Layer 9 of a small transformer language model trained on English Wikipedia (16 layers, counted from 0, width 128).
A neuron's activation on a vector x is GELU(weights . x + bias), where the dot is the dot product.
The model reads these tokens: "if" "er" " are" " becom" "ing" " close" "." " After" " they" " help" " their" " friend" " S" "ash" "a" " Roberts" "," " Frank" "ie" " and" " J"

The vector x that enters this layer's MLP at each token. A number n stands for n times 0.062.
0 "if": 1 7 -23 4 -13 -11 11 26 -7 -2 -8 8 12 1 -34 -27 -10 5 -12 -7 58 -6 13 -12 -7 5 -11 -3 -1 41 0 -4 2 -1 -10 -3 5 -11 6 -2 -8 20 9 -14 2 0 -4 1 54 6 38 0 10 5 -2 4 -22 10 5 18 2 5 -26 10 -3 -14 -21 15 -15 -94 12 1 11 -3 -13 -29 10 5 -10 1 14 2 -32 -19 2 12 11 3 17 -2 0 -2 5 3 47 17 -7 -13 -3 -33 3 -2 -7 1 9 -6 9 16 -4 8 -18 16 10 6 11 -9 -16 4 -12 7 28 -19 3 6 6 -3 -30 21
1 "er": -1 6 -18 -3 -26 -18 21 70 -1 -15 -11 4 -6 2 -41 -3 0 18 -3 -13 75 9 4 -6 12 9 3 -4 2 22 -4 3 7 -11 23 -1 1 -18 9 -13 2 4 28 -10 -8 -4 0 8 -13 1 30 9 16 7 -10 15 -33 -2 -18 12 -21 6 -21 -3 -9 -19 -7 -2 -10 -85 -1 20 0 2 -15 -4 -9 -2 -7 8 16 22 -2 -14 7 7 -18 -27 8 -6 -10 -6 12 1 -20 -12 4 4 -1 -2 0 8 28 -6 29 -1 -2 -7 17 19 16 16 18 -1 -4 -11 -13 -18 -26 2 5 5 5 -4 20 -10 11 9
2 " are": -15 -17 -28 3 -12 -16 -3 58 -3 -18 0 3 1 -10 -33 1 -18 -3 10 3 59 20 2 -8 12 -24 8 9 11 57 5 -14 -21 -18 1 13 13 -9 -5 -9 10 7 15 -11 -6 4 24 6 8 5 15 5 23 -5 -29 -12 -40 18 1 -9 -37 12 -23 11 -1 -19 -18 19 -17 -47 12 -6 24 8 -17 -13 0 -22 -3 -9 7 20 4 -32 2 -3 2 -37 5 0 -17 -3 5 2 13 -14 1 3 5 7 12 0 -11 2 -15 -8 5 15 23 37 30 19 -5 -8 -24 4 14 5 2 11 12 7 -16 2 14 12 -7 2
3 " becom": -19 -31 -21 12 -14 -28 -8 51 -1 -32 1 -20 0 -9 -43 15 -10 -11 19 0 66 7 37 -1 16 -5 -8 -5 18 36 9 1 -4 -15 -4 0 5 -22 9 -12 0 8 8 -12 -7 27 20 10 -12 23 34 -9 14 2 -32 -1 -30 5 10 -9 -19 -6 -17 0 2 -30 -13 32 5 -40 3 -3 15 6 12 -20 2 0 10 -15 21 19 19 -58 3 -8 -7 -19 3 5 2 6 7 -1 15 -22 -4 5 9 18 31 14 -9 -11 -18 -5 -5 14 -12 16 13 18 9 9 -13 -21 16 9 7 -15 17 11 -17 -4 -5 -6 -22 8
4 "ing": 6 -26 -19 14 -11 -10 3 69 17 -31 -2 -4 1 -10 -37 12 -2 11 28 9 51 4 28 -6 1 17 -7 -19 1 43 18 -7 13 -19 -7 -12 9 -28 1 -23 -7 -5 -9 -20 -8 19 8 0 -4 10 28 0 20 13 8 14 -23 1 5 11 -15 -10 -17 3 -13 -30 -9 19 4 -37 -4 6 -5 7 -12 1 0 -16 7 -5 6 20 19 -39 1 9 -9 -36 -2 5 13 -46 19 0 -12 5 -17 4 14 2 29 11 14 -5 -5 -25 -15 0 14 22 -1 25 0 23 -16 -24 -11 -11 19 -10 -11 13 1 -25 -7 1 9 7
5 " close": -13 -21 -28 10 3 -9 -2 63 3 -22 -5 -13 -5 -4 -22 -4 -15 12 35 -22 59 -11 33 27 8 10 -31 -36 10 39 -4 7 13 -20 17 0 7 2 -2 -8 0 -3 -4 -16 5 24 -3 9 6 19 29 -4 18 4 8 4 -43 -2 -1 -11 -4 5 -17 -10 17 -25 -27 32 -12 -35 7 -9 9 -1 -7 -10 -18 -19 -6 -1 13 23 -9 -41 -8 18 -28 -20 12 -3 8 -6 2 -32 -10 5 7 16 -12 5 13 12 19 -10 14 -25 7 0 4 19 31 20 5 -7 -11 -1 12 7 8 -6 4 26 -22 -11 -19 -16 4 21
6 ".": -4 -9 -18 -4 -5 -18 23 27 14 -9 -1 1 -32 -9 -18 2 -8 -1 12 -4 71 5 -2 7 -14 3 12 -20 -4 65 7 10 4 -27 -10 14 8 -9 17 -22 -17 13 -1 15 -11 -1 -11 -1 21 -5 13 -6 13 -6 17 -6 -33 9 2 -5 -27 16 1 4 6 -32 -12 0 -14 -60 24 1 -2 -4 -5 2 0 5 4 13 -3 23 -1 -35 -9 -2 -12 -16 5 19 0 22 27 2 7 -19 -14 -15 -1 -17 -5 24 25 0 -18 -8 -2 -13 47 2 -13 16 13 -5 2 15 1 -5 3 -2 9 8 -13 -13 -6 -10 1 18
7 " After": -12 5 -20 2 5 -24 1 57 -17 -7 19 3 -21 3 12 12 0 -6 -5 -5 45 -4 11 27 3 15 28 -12 20 62 11 -7 5 -17 6 18 16 -1 -14 11 -3 19 -1 -13 -7 4 5 7 18 -5 33 4 12 -1 27 -8 -20 -6 -12 -12 -37 8 -10 -1 19 -23 -27 9 -22 -48 -10 -1 15 -4 -9 -21 -2 9 -5 -4 1 19 -16 -35 3 0 -7 -27 6 7 -15 -8 -10 3 -5 -25 1 -16 -24 -1 2 34 2 13 13 -9 -15 -14 14 11 -5 22 -29 -9 -2 -23 0 14 -10 3 5 14 -27 6 14 6 4 19
8 " they": -25 12 -21 -9 -8 -19 5 60 -13 -22 13 -15 -2 -3 -25 -4 2 10 -12 11 33 23 -3 16 21 -4 32 -2 11 33 13 9 -5 -29 -19 35 19 -3 -8 -3 -3 1 5 -22 -5 20 3 9 -5 11 22 18 41 -2 7 -1 -45 5 -10 4 -30 16 1 7 10 -18 -18 36 -43 -35 -17 -2 14 2 -1 -35 10 13 1 -2 -23 6 -4 -38 -1 -4 -13 -35 2 8 -7 -30 10 11 -4 -25 -4 -10 27 7 9 -2 8 6 -6 -16 -21 -14 11 11 7 4 -11 -11 -10 -2 22 29 -3 14 -6 3 -26 26 24 22 0 -2
9 " help": -38 8 -5 -5 -13 -8 -5 51 2 -23 -11 -8 6 -11 -31 13 20 8 18 -11 50 13 36 22 9 16 3 0 9 31 23 14 -16 -25 -13 21 24 -1 -15 -4 15 -19 14 -13 12 24 3 29 -14 2 20 8 2 -10 -4 11 -41 -5 3 -5 -14 -8 6 -4 16 -41 -36 37 -29 -38 -16 2 -8 -7 -2 -3 9 -3 11 -7 11 0 1 -44 -12 7 -22 -24 18 -2 -3 -8 8 11 6 -10 -2 -18 3 2 4 6 21 1 3 -24 -12 4 4 2 -11 4 -18 5 0 -24 19 14 6 22 -1 29 -26 1 -19 23 2 16
10 " their": 1 -25 -22 -2 3 -35 -2 64 -16 -20 -7 -5 -2 -6 -19 13 1 20 11 9 54 -10 -15 13 12 5 11 -24 -1 48 6 6 -10 -15 -7 21 18 -17 -6 -12 13 -19 -12 -13 13 17 -3 4 -9 7 22 24 44 -7 12 -13 -35 -2 -17 9 -15 -7 5 -13 -7 -23 -20 35 -21 -27 -10 -3 14 2 -25 -1 2 7 -8 6 -16 -4 -28 -37 -5 27 -15 -24 17 4 12 7 -3 5 -1 -6 -17 2 5 2 21 -4 19 -3 -17 -30 -17 -10 31 12 6 6 -1 6 -6 21 25 11 4 17 17 24 -15 3 -10 -2 5 4
11 " friend": -17 11 -18 -4 -4 -20 21 62 9 -10 6 -27 -5 -8 -11 0 18 15 12 -26 51 -9 20 11 17 16 22 -9 -4 22 25 28 -13 3 4 5 19 -7 -8 -23 -17 -1 7 -13 2 32 -12 20 -2 -4 25 14 21 8 -5 17 -10 5 -13 -5 -1 -11 -10 -2 -12 -24 -32 38 -39 -51 -15 -8 10 -18 0 -3 -8 -7 -5 -3 12 10 -23 -45 -7 23 -36 -14 7 -11 -21 15 13 10 -6 -13 5 7 -12 11 -6 -1 13 -13 13 0 -11 8 10 5 20 -3 -18 -5 8 -6 6 -12 -4 23 -17 24 -21 -36 -4 16 34 25
12 " S": -12 -19 -4 4 -30 -10 11 47 0 -10 12 -16 -13 -10 5 -4 4 9 10 17 58 15 -4 66 -7 3 30 7 6 30 3 13 26 -15 -6 10 5 -3 11 -12 28 19 9 -3 -16 21 4 3 -3 -30 13 -7 27 -2 -16 -15 -35 19 -6 -9 -12 -11 -18 8 4 -5 1 4 -18 -80 0 9 19 -4 -21 11 -4 3 6 17 -10 8 -24 -19 -1 5 -12 -12 -3 -19 0 2 7 19 -5 -23 -3 -29 -11 -17 -18 4 26 10 -16 4 -1 19 -9 28 -21 5 -10 -1 -8 22 10 0 -2 1 -2 2 -1 -31 -14 5 5 -6
13 "ash": -21 -21 -18 5 8 -3 -9 56 -18 8 5 -25 4 -21 10 2 3 16 14 -3 41 20 -7 1 4 6 26 -3 -5 28 15 7 14 -20 -5 -4 7 10 16 -1 15 6 17 -26 -18 24 10 8 -24 2 29 -26 20 9 15 -12 -53 -12 -19 -2 -18 -11 -9 16 3 -14 -7 -11 -12 -60 1 12 4 -14 -11 -28 21 -10 13 5 0 7 -8 32 -19 -6 -13 -34 13 -19 -24 27 -20 0 -35 -4 6 -16 10 1 -24 37 12 9 2 -4 5 -15 -10 39 9 2 -1 -9 20 21 8 17 -11 15 24 7 -14 2 -22 33 -14 -6
14 "a": -14 10 -7 4 -2 -18 1 63 -8 8 6 -15 -1 -28 -10 1 6 29 22 -13 55 15 -17 2 3 -6 18 -8 8 38 4 5 19 -3 4 -3 16 -14 18 -3 4 -14 19 -12 1 21 -11 6 -13 11 21 -16 23 3 -28 6 -43 3 -29 -6 -8 -9 20 13 -4 -13 -8 7 7 -75 -16 2 7 3 -4 -3 17 6 11 4 -27 8 12 17 -13 1 -11 -28 8 -12 -25 -3 -1 8 -35 -41 -28 -10 15 -10 -7 0 1 23 17 -2 -1 -17 7 42 -17 11 8 5 -15 1 15 2 -26 27 9 -5 -3 -2 1 6 9 -26
15 " Roberts": -7 18 -3 14 -10 -5 7 48 -5 1 4 -4 -12 -44 -2 -19 9 29 4 14 48 -8 14 16 5 -7 21 -1 9 29 -9 12 8 -15 21 26 13 2 -2 -9 11 12 11 -22 -4 28 -1 22 -1 7 18 -15 15 -6 -14 -10 -55 -2 -31 -18 -18 0 8 13 -21 -26 -8 33 -10 -77 -15 -1 12 1 -15 -19 10 -12 3 3 16 -2 -17 11 -4 5 -22 -14 7 -9 -27 11 12 -6 -23 -35 4 -12 19 -6 -12 -5 20 10 15 -23 -1 -5 -11 23 8 5 9 18 -9 21 26 -4 -18 -1 23 -24 -13 -12 -11 24 28 -6
16 ",": -8 -4 -28 10 -4 -5 -11 37 -3 2 3 7 -18 -49 -3 -7 13 -2 3 11 59 2 3 9 -10 3 24 -22 6 73 -10 10 9 -7 -28 15 11 -16 -7 -11 -10 7 30 -9 -6 8 -6 22 7 -8 18 4 10 -2 4 4 -37 7 -23 -7 -42 2 3 10 -17 -22 -13 1 -14 -52 -20 3 3 4 -5 -8 0 -12 27 9 3 11 -4 -20 6 15 -4 -16 0 -1 -20 4 20 13 3 -35 6 -13 -19 2 4 6 9 5 0 -4 8 -13 41 35 -25 -3 0 15 -14 4 -3 2 10 4 8 -1 -20 -3 10 4 -4 11
17 " Frank": -19 -4 -29 12 -41 -2 -7 48 -10 -6 4 -16 -22 -26 9 -8 -9 7 8 10 53 -27 28 18 18 14 15 -24 6 42 12 39 -17 3 -5 22 -1 -13 -20 -13 -13 18 30 -16 -7 24 11 24 -2 -4 31 -15 19 -9 -18 4 -17 13 -26 -8 -22 -2 19 8 -15 -7 -3 30 -17 -62 4 21 2 4 11 -29 -9 -10 5 10 17 14 1 -30 12 4 -17 4 -3 -8 -31 -4 16 15 2 -5 -1 -12 -4 14 -12 -4 18 17 -2 -4 -8 5 -3 16 0 14 -4 -15 25 1 4 4 -25 6 0 -14 -28 -22 -25 29 16 -6
18 "ie": -3 16 -35 -3 -36 4 3 56 9 -9 27 -5 -18 -22 -15 -2 2 5 19 -13 49 11 0 17 -6 12 32 -15 17 36 8 7 -1 -8 -12 29 14 7 -1 -19 -13 12 12 -11 -6 44 1 25 -26 -19 20 7 16 -10 11 -2 -32 -9 -21 -14 -13 -7 34 15 -20 -3 0 15 3 -70 -10 27 9 2 -8 -28 6 -4 -13 -6 -10 6 -12 -6 7 -1 -26 -16 -7 -13 -13 -16 9 34 -15 -7 -12 6 -10 8 -11 -10 22 28 22 -23 -15 -2 11 10 -7 16 8 4 7 -11 -4 -5 -23 14 2 12 -29 3 -15 22 10 -8
19 " and": -11 6 -49 -3 -8 13 4 39 -7 -11 7 16 -10 -40 -24 17 1 8 -4 -13 52 -1 1 28 -10 6 21 -20 6 55 -10 17 -7 -5 -38 35 22 -29 -7 -20 -4 -4 33 5 -16 11 -3 18 -10 -14 13 7 14 13 -8 3 -22 2 -17 9 -31 3 -7 11 -25 -23 -7 -9 -9 -40 -18 7 19 12 -17 1 -1 -18 17 -7 -19 8 -10 -14 18 16 -1 -26 -6 -14 -17 -17 20 12 -13 -26 14 1 -4 2 22 1 22 20 6 -15 3 5 36 10 -15 3 13 -1 -22 -7 13 6 -6 19 -15 19 -22 14 5 -2 5 15
20 " J": -14 -12 -25 13 -27 7 -13 42 -5 0 6 -19 4 -7 5 5 -3 23 6 16 60 -18 23 53 -9 10 10 -20 5 38 6 29 -7 -12 -20 34 -2 -18 -2 -16 6 6 22 1 -2 18 28 15 -4 0 23 -20 -6 3 -11 -10 -30 17 -13 -9 -21 6 -31 0 -9 -19 0 12 -9 -83 3 0 2 -6 0 2 12 13 17 11 -5 10 -14 -49 14 7 -6 -10 4 -21 -16 -10 -1 3 2 -26 -4 -2 -7 -1 6 3 2 3 -5 2 7 8 -12 20 -27 -4 15 -3 10 9 13 2 -4 14 -10 7 -14 -8 -13 26 9 -15

Each question shows the input weights of one neuron of the MLP. A number n stands for n times 0.0051.

n148 (bias -0.055): 23 -57 57 -25 19 -7 -29 -10 -31 -8 -30 2 30 4 14 -6 1 11 4 -36 -3 -9 -7 20 -17 6 29 -5 8 9 12 -10 -9 19 -55 28 -3 -17 -2 20 -44 -38 -10 -24 20 -5 -29 30 38 27 -16 14 -12 -6 14 -34 16 4 14 29 22 -9 9 -34 -8 -21 -14 14 15 17 -14 -3 6 -15 -28 32 32 -5 -14 16 7 15 21 -12 -30 37 -5 4 -41 -15 43 -23 -43 30 26 19 -28 -30 1 1 -8 -5 -16 20 -47 31 21 24 -23 -27 -33 14 -5 18 -8 24 -13 -45 65 69 29 19 22 -7 -19 1 -26 8
On which token does it fire most, and how strongly? 10 " their", at about 1.4

n191 (bias -0.062): -25 11 2 8 0 -3 -35 -3 2 6 -6 12 -3 20 -9 -17 4 -32 2 10 0 32 -27 -48 7 13 -1 36 24 -12 -8 2 -7 -14 22 8 -4 13 5 15 9 7 25 0 17 -3 -21 -7 33 3 11 -23 -4 26 -9 -2 -6 25 0 18 -11 25 -3 15 -12 5 18 -6 11 -5 -6 29 -31 -2 -23 8 -9 -4 27 -10 2 -16 5 28 -17 5 21 0 -15 4 -24 0 -1 17 11 -5 -18 -4 -28 -15 6 -9 0 -33 3 22 16 -21 3 -4 13 -5 22 15 16 13 -21 9 -3 -4 -2 13 7 -14 32 3 -10 -23
On which token does it fire most? 0 "if"

n195 (bias -0.039): 17 28 20 -21 23 11 -20 1 7 11 -3 24 4 -1 -12 -1 14 -4 -11 22 -13 14 -31 -24 14 -38 13 11 13 -10 42 -18 0 -48 20 13 5 8 5 -20 21 -6 -16 20 27 19 8 8 -13 -33 -8 -20 8 -9 7 -7 10 -10 -11 -6 19 -1 -2 -6 3 -14 18 -9 -9 -6 21 -29 16 20 10 -14 21 14 19 14 -9 -32 15 35 -5 30 -27 4 20 -11 16 -10 -1 9 -15 33 -11 21 8 -14 21 -27 5 35 3 -31 -3 6 13 -14 -22 17 2 16 43 7 7 3 -3 28 -38 13 -10 -24 -8 11 28 -22
On which two tokens does it fire most, strongest first? 18 "ie", 14 "a"

n569 (bias -0.026): -22 28 64 -11 -7 -27 -36 -29 5 42 7 14 16 25 -11 -1 -7 -6 -3 -21 -5 19 -37 29 2 12 0 15 -2 5 -1 -8 13 5 -12 36 -38 -30 7 15 11 1 7 12 -1 4 -6 1 21 -34 6 -34 19 12 -13 -18 42 8 -12 4 18 -31 -6 -12 -11 37 -4 -45 -32 8 10 4 17 17 0 26 45 -16 -30 12 -25 -7 9 11 22 -9 17 -10 27 25 11 -15 12 32 -24 14 -9 -5 1 4 22 7 -5 27 -75 16 8 -2 -13 -8 -39 8 -1 13 -5 22 16 9 33 13 19 15 22 -16 -22 -27 -1 -31
On which token does it fire most? 12 " S"

n324 (bias -0.031): 10 11 -7 17 -1 -13 7 -1 14 -4 -41 -5 -13 -3 23 9 -8 -14 0 10 -1 4 7 -16 10 0 2 17 4 -25 1 27 7 33 -8 -26 -10 -1 43 -9 -18 -5 -8 4 39 -43 -11 27 2 -28 12 -53 -11 27 -12 -14 -19 7 4 23 12 -18 -5 -31 -1 2 9 31 -21 0 -31 27 -26 48 11 -21 30 8 -6 16 -15 -23 11 3 -34 33 34 24 -11 1 7 8 -19 -6 -19 9 14 -1 15 5 -26 -31 46 28 27 25 1 -20 -18 4 -1 10 -7 -15 41 -9 35 -51 -6 0 -19 -10 34 -13 -20 -27 -23 7
On which token does it fire most, and how strongly? 14 "a", at about 0.11

n204 (bias -0.033): -8 6 -29 -10 -4 -25 -14 4 14 2 -1 -13 14 6 16 -12 17 11 -7 -24 -25 11 5 -10 26 -18 0 23 1 -34 -7 -5 10 -23 35 10 30 -14 29 -2 -39 -36 -15 13 40 8 -4 17 26 34 -19 -3 34 -31 -18 -16 -1 -5 -9 -9 39 -46 4 -26 -20 -19 -32 56 16 18 1 -5 -13 42 -7 1 -25 15 12 -29 -10 -5 17 18 8 10 -10 -9 1 4 7 -30 28 7 -3 13 9 -36 7 -4 6 -52 -20 -5 41 12 -7 24 13 7 5 17 -1 -10 7 4 17 23 -14 22 2 -8 -21 -18 -23 -28 15 4
On which token does it fire most, and how strongly? 11 " friend", at about 1.2

n143 (bias -0.043): -42 -20 -15 11 18 -23 -23 -15 -26 -5 23 9 -2 7 -1 -30 10 20 8 7 -11 1 -22 -23 3 -5 14 33 -18 14 -8 -2 -20 9 27 10 42 -6 -14 -20 -15 18 -2 -5 -17 -9 17 6 -12 -21 -32 -23 19 -8 26 -18 22 25 31 2 -4 48 -26 14 -3 -1 -13 2 19 10 -10 -32 7 14 2 13 10 29 -25 26 9 3 0 18 6 1 -18 -30 9 23 -11 -17 43 -2 3 32 -4 -16 23 -9 17 -31 1 -7 5 17 -19 22 -4 0 -10 24 10 -12 -17 -11 -15 -31 2 7 -21 -13 17 -9 -21 4 12 1
On which two tokens does it fire most, strongest first? 2 " are", 4 "ing"

n587 (bias -0.073): 8 28 -2 -9 39 -6 -65 -12 -8 -12 2 12 8 19 27 9 -18 -27 -23 16 -14 25 24 27 -69 -4 -12 15 8 1 25 -17 -10 -13 -8 34 10 -25 14 24 -6 7 1 18 0 -10 3 10 5 -24 2 -2 -16 -18 52 -21 -11 -24 1 12 -3 -21 3 -16 -7 26 31 -2 5 -2 -19 17 21 -22 6 28 25 4 -14 29 -34 5 -19 -11 30 6 20 13 11 -10 18 -17 -13 19 9 -8 11 -36 -21 -10 10 36 -9 6 1 17 -38 -3 -15 -20 -11 19 -37 -20 -27 -36 -13 3 25 -21 71 6 -23 -7 5 -35 -34 -32
On which token does it fire most, and how strongly? 7 " After", at about 2.1

n276 (bias -0.045): -18 34 -11 3 -4 -11 -20 -10 12 18 14 2 6 13 17 -25 -7 -17 -5 -25 -20 57 -8 13 1 9 -27 56 34 -10 -31 -16 -11 32 12 15 -26 4 22 10 -1 -4 28 10 14 2 -22 1 34 -10 -2 -17 9 -20 -10 -4 -2 -5 2 23 14 -10 39 18 -10 -5 15 -13 5 -4 3 24 7 27 -7 -35 4 -19 11 2 -32 -1 10 10 25 26 4 1 -7 10 -22 22 6 -2 -1 -9 -11 -8 -17 -3 8 -24 18 17 -9 -9 15 13 24 -7 -3 0 21 19 -14 2 0 -2 7 -13 18 9 -4 0 2 -17 0 27
On which token does it fire most? 18 "ie"

n294 (bias -0.079): -5 17 -30 -12 26 27 -7 8 -26 -14 -5 31 8 18 -12 12 4 -45 -62 -4 -33 17 -7 13 -27 -8 27 3 24 -5 14 -29 -15 -12 4 29 -5 -12 -14 27 12 -12 5 12 21 -36 21 7 10 -5 27 31 -29 26 -6 10 10 -32 18 8 22 7 29 -29 4 -10 -37 23 -17 18 -12 29 -13 14 24 -22 15 30 30 -3 22 3 -15 17 25 8 22 -19 9 -6 2 -19 -18 -19 26 -16 15 -12 -35 -58 -2 -14 0 74 28 -24 -22 -12 -1 -51 -10 13 -24 26 39 -21 22 -9 7 8 14 -14 -21 -10 23 -12 -19 16
On which token does it fire most? 7 " After"

n115 (bias -0.057): 1 24 -28 7 17 -28 7 -44 -7 7 -17 26 10 9 -26 1 -18 -13 -5 -50 -10 -8 -12 -14 -8 -5 -27 3 -2 17 0 -7 -11 30 8 3 15 -1 17 27 -16 -6 -30 8 7 19 -11 -1 32 -1 18 27 24 -32 10 19 7 -3 58 -6 -1 1 20 -29 13 7 -20 10 28 41 -4 -8 27 12 14 -15 21 8 -29 -12 4 5 -8 -4 4 -5 -27 -22 14 39 -1 -18 -22 6 13 1 -2 25 -34 30 -14 11 -15 0 -26 -24 27 -26 -20 -22 -2 15 8 17 -2 -33 6 -17 32 1 -18 -9 -31 14 -10 -43 35 28
On which token does it fire most? 5 " close"

n117 (bias -0.025): 21 -6 11 32 15 31 14 -23 -17 4 -5 29 -11 20 -5 25 -18 -21 17 23 5 4 2 29 9 -7 -45 6 37 -25 -1 12 -17 -11 -27 -32 6 -30 20 8 -10 19 -1 -6 -1 -21 -5 -9 8 22 -18 -28 -6 13 -47 6 -34 4 18 4 -9 19 -30 -32 3 -6 -22 11 -23 9 -7 -14 20 48 10 15 -18 23 23 0 27 -14 27 13 -1 -17 -5 3 18 11 -14 -13 12 8 21 0 34 -37 -6 -6 34 -8 -43 -8 -5 23 2 32 -10 41 -23 -3 -15 -13 0 0 -5 -28 -9 24 26 -3 19 4 -5 -2 1 1
On which token does it fire most, and how strongly? 3 " becom", at about 1.4

n60 (bias -0.017): 18 -26 -10 -13 -7 22 10 -5 -43 -2 3 8 3 17 29 8 -22 24 -15 -7 6 -24 14 29 26 -34 -6 -17 -14 -26 17 18 -2 12 -32 7 9 2 -13 -25 10 32 10 24 -8 -2 5 6 16 -5 -22 2 -34 -5 -23 -40 -8 -8 -5 -19 -7 1 11 -19 -10 -16 12 20 -3 13 -3 -5 27 -1 4 -4 -1 27 5 0 27 -33 -34 0 33 -15 -8 12 15 -3 3 -8 20 -16 24 22 -6 1 -9 -6 16 -13 -23 1 13 8 -4 37 5 25 -9 7 -32 -11 -4 1 -24 -4 13 33 13 23 -20 -12 20 -1 14 -22
On which token does it fire most, and how strongly? 20 " J", at about 1.8

n352 (bias -0.075): 13 32 30 14 21 -26 35 -3 -49 -1 -24 18 8 17 -40 -6 -6 -16 -42 -9 -3 14 -14 2 25 22 -35 2 17 -7 21 11 14 21 13 5 -49 8 1 -9 0 -21 33 0 -21 5 -28 -12 33 -36 -11 -16 23 -10 3 -46 54 -2 -14 19 -4 -14 10 -24 -28 7 -3 -22 -1 12 -23 11 -15 45 29 2 8 1 6 -1 9 22 6 28 -4 -2 -34 -30 14 -8 -12 -26 -17 -8 -14 35 -38 -8 -29 -5 -15 -17 -15 21 26 -3 4 25 9 -1 -1 -4 4 -4 34 -12 2 -31 -8 19 -16 7 38 -11 30 -21 14 -15
On which token does it fire most? 1 "er"

n59 (bias -0.035): -8 13 -21 4 31 -16 -7 -6 -19 40 -14 39 -14 35 27 -5 -17 18 5 -28 20 -34 2 8 -15 5 -7 -13 17 -16 8 24 -2 2 19 32 -21 2 23 -3 -8 -22 -10 17 8 -13 -5 10 -5 9 -3 2 5 8 17 -20 41 18 -27 12 22 -16 -8 -18 -10 15 28 -31 19 12 1 24 33 9 -4 6 16 22 16 -7 5 16 2 -13 11 30 -20 12 -19 -36 -16 -2 -35 41 9 8 12 -36 -9 4 -7 -24 -17 25 10 11 13 31 -24 -29 -28 -20 28 42 35 23 7 14 15 1 -15 29 22 15 12 -35 14 -4
On which token does it fire most? 20 " J"

n355 (bias -0.070): 14 -34 1 0 -5 -1 -10 -19 -25 12 20 21 -24 22 -5 -15 -2 8 -6 -4 17 21 16 47 -7 -14 -22 -1 45 3 34 21 8 -1 -37 6 3 -10 -4 -3 20 38 10 3 -5 -44 32 -3 -10 -26 -29 3 3 -6 18 -1 5 -23 9 18 46 15 16 -18 -10 -27 -4 -13 -15 18 -17 1 -44 -5 -16 25 45 12 8 31 12 23 15 9 0 -17 8 19 21 -19 -14 -47 9 -9 77 3 12 -13 -29 4 46 -1 15 19 -29 5 17 32 -25 -35 -55 18 -40 0 5 -25 -4 3 48 24 -16 20 10 -17 3 12 -26 -8
On which three tokens does it fire most, strongest first? 20 " J", 9 " help", 12 " S"

n194 (bias -0.074): -3 -38 33 -7 32 21 -25 5 3 7 -58 -24 16 18 38 -20 -7 12 -7 10 -9 -13 -20 17 -38 30 -22 -21 24 -23 -26 21 31 49 -1 -10 -20 -20 30 -19 -7 6 -21 -6 8 -26 7 17 34 31 -20 -48 -6 -24 16 7 -5 18 -24 36 23 3 18 -27 4 16 36 -3 -10 -8 -34 -12 -8 -13 -8 23 38 -3 -8 10 -1 -15 12 25 -20 2 -13 -5 -26 -25 5 -14 -20 50 -5 -6 1 -18 -45 8 8 -6 -16 32 -11 59 14 26 -17 10 -7 6 -7 -15 15 8 20 -21 74 35 16 16 6 -1 -1 9 -27 -3
On which two tokens does it fire most, strongest first? 20 " J", 12 " S"

n633 (bias -0.041): -28 10 13 10 -10 -19 -23 -2 -51 2 1 -1 -3 -5 38 -20 -2 17 7 13 -4 12 12 11 -1 7 -15 -15 -21 8 -5 -8 -76 19 2 20 -6 -34 5 15 13 -1 -3 11 5 -13 6 5 10 -30 20 6 -25 15 48 -10 -6 -2 -3 -15 9 2 -1 9 -56 -17 -12 5 14 33 -20 16 -1 15 0 -7 -6 5 -14 37 -21 5 14 -1 32 10 6 -8 6 14 -10 10 44 11 -14 15 24 -56 11 -18 16 -13 -13 34 -8 4 -13 -2 18 11 -37 6 18 41 -32 -8 -43 -2 -14 12 9 1 46 -9 -27 4 -22 7
On which two tokens does it fire most, strongest first? 16 ",", 19 " and"

n486 (bias -0.066): 24 -23 33 -35 -22 -16 17 1 -11 -13 -54 -5 32 8 10 21 -9 -40 -67 -16 1 9 22 3 3 14 -33 23 -9 -3 24 -28 -13 -3 10 16 -21 -15 -13 1 45 -1 -1 9 -9 31 -7 11 1 -27 -14 6 -58 -5 42 11 -2 -13 -11 4 -10 26 16 -26 -6 -20 0 9 23 28 19 4 -25 -33 -9 -2 20 -26 16 1 8 -27 18 8 10 -5 12 -6 44 -3 32 16 -13 -21 14 37 23 -8 14 11 13 20 -21 -24 17 9 -9 18 31 -4 -1 -11 -11 -8 21 -19 -6 -12 10 -10 10 -8 4 4 16 -4 -43 46
On which token does it fire most? 9 " help"

n32 (bias -0.039): 14 -11 -18 6 0 2 -18 -3 -31 20 2 -15 -10 17 -37 6 -18 -29 -18 36 -24 -21 35 6 -29 -11 3 -14 -4 -12 19 1 13 6 -22 -29 -24 -17 8 10 30 -13 -4 20 -55 -5 16 6 -8 -1 33 -5 -37 38 -6 -32 12 8 -3 3 35 -24 9 -4 3 24 -2 30 -11 19 -3 51 34 -14 1 -9 19 27 -37 -11 -3 30 27 12 19 -14 32 -51 -22 -1 -10 20 14 -33 21 43 23 -23 -20 21 18 -10 5 12 4 -16 1 39 -20 -6 14 4 30 -1 8 -35 -12 -21 14 -8 28 18 13 13 -32 -18 -22 -18
On which token does it fire most? 3 " becom"

n603 (bias -0.051): 40 -24 -7 -9 -37 -6 -15 13 -7 4 17 21 0 -11 12 -6 -37 5 -14 -17 -15 11 0 -8 10 -33 -6 16 -34 25 20 -25 -14 8 -3 18 24 -15 18 2 -6 -16 -18 -16 30 -14 -17 -17 -10 2 4 13 -8 -13 -12 -4 5 -15 6 6 6 -23 -2 -13 -20 21 -1 6 4 -10 10 -7 -16 -17 -15 -26 20 32 3 -29 -4 5 14 6 29 7 6 43 12 17 -18 -31 -2 19 -2 20 0 -7 20 7 -36 6 -25 4 2 -24 -1 16 -11 -7 -6 12 18 1 15 -17 15 12 4 -6 -15 3 -20 -5 0 -33 18 25
On which three tokens does it fire most, strongest first? 0 "if", 18 "ie", 4 "ing"

n336 (bias -0.029): -14 -3 6 13 23 -2 -28 3 -46 31 13 -10 11 4 10 1 2 -14 -6 9 -3 5 -3 -23 -1 -12 14 14 -7 2 -6 21 -15 -9 -18 38 26 -21 -12 6 -12 27 35 34 -19 -9 -33 -3 -7 15 -13 -2 24 -26 11 4 -11 -46 13 19 -5 -2 -17 11 -6 29 0 -34 44 -5 -16 -38 16 6 -18 14 1 -1 23 15 7 38 35 -1 -1 -25 -22 7 2 15 4 -42 8 -38 4 -6 -10 6 -3 -10 30 -23 -11 -17 20 -7 -12 11 -8 14 9 2 -14 11 16 -8 6 -22 5 12 -3 6 25 38 42 -12 15 3
On which token does it fire most, and how strongly? 19 " and", at about 0.92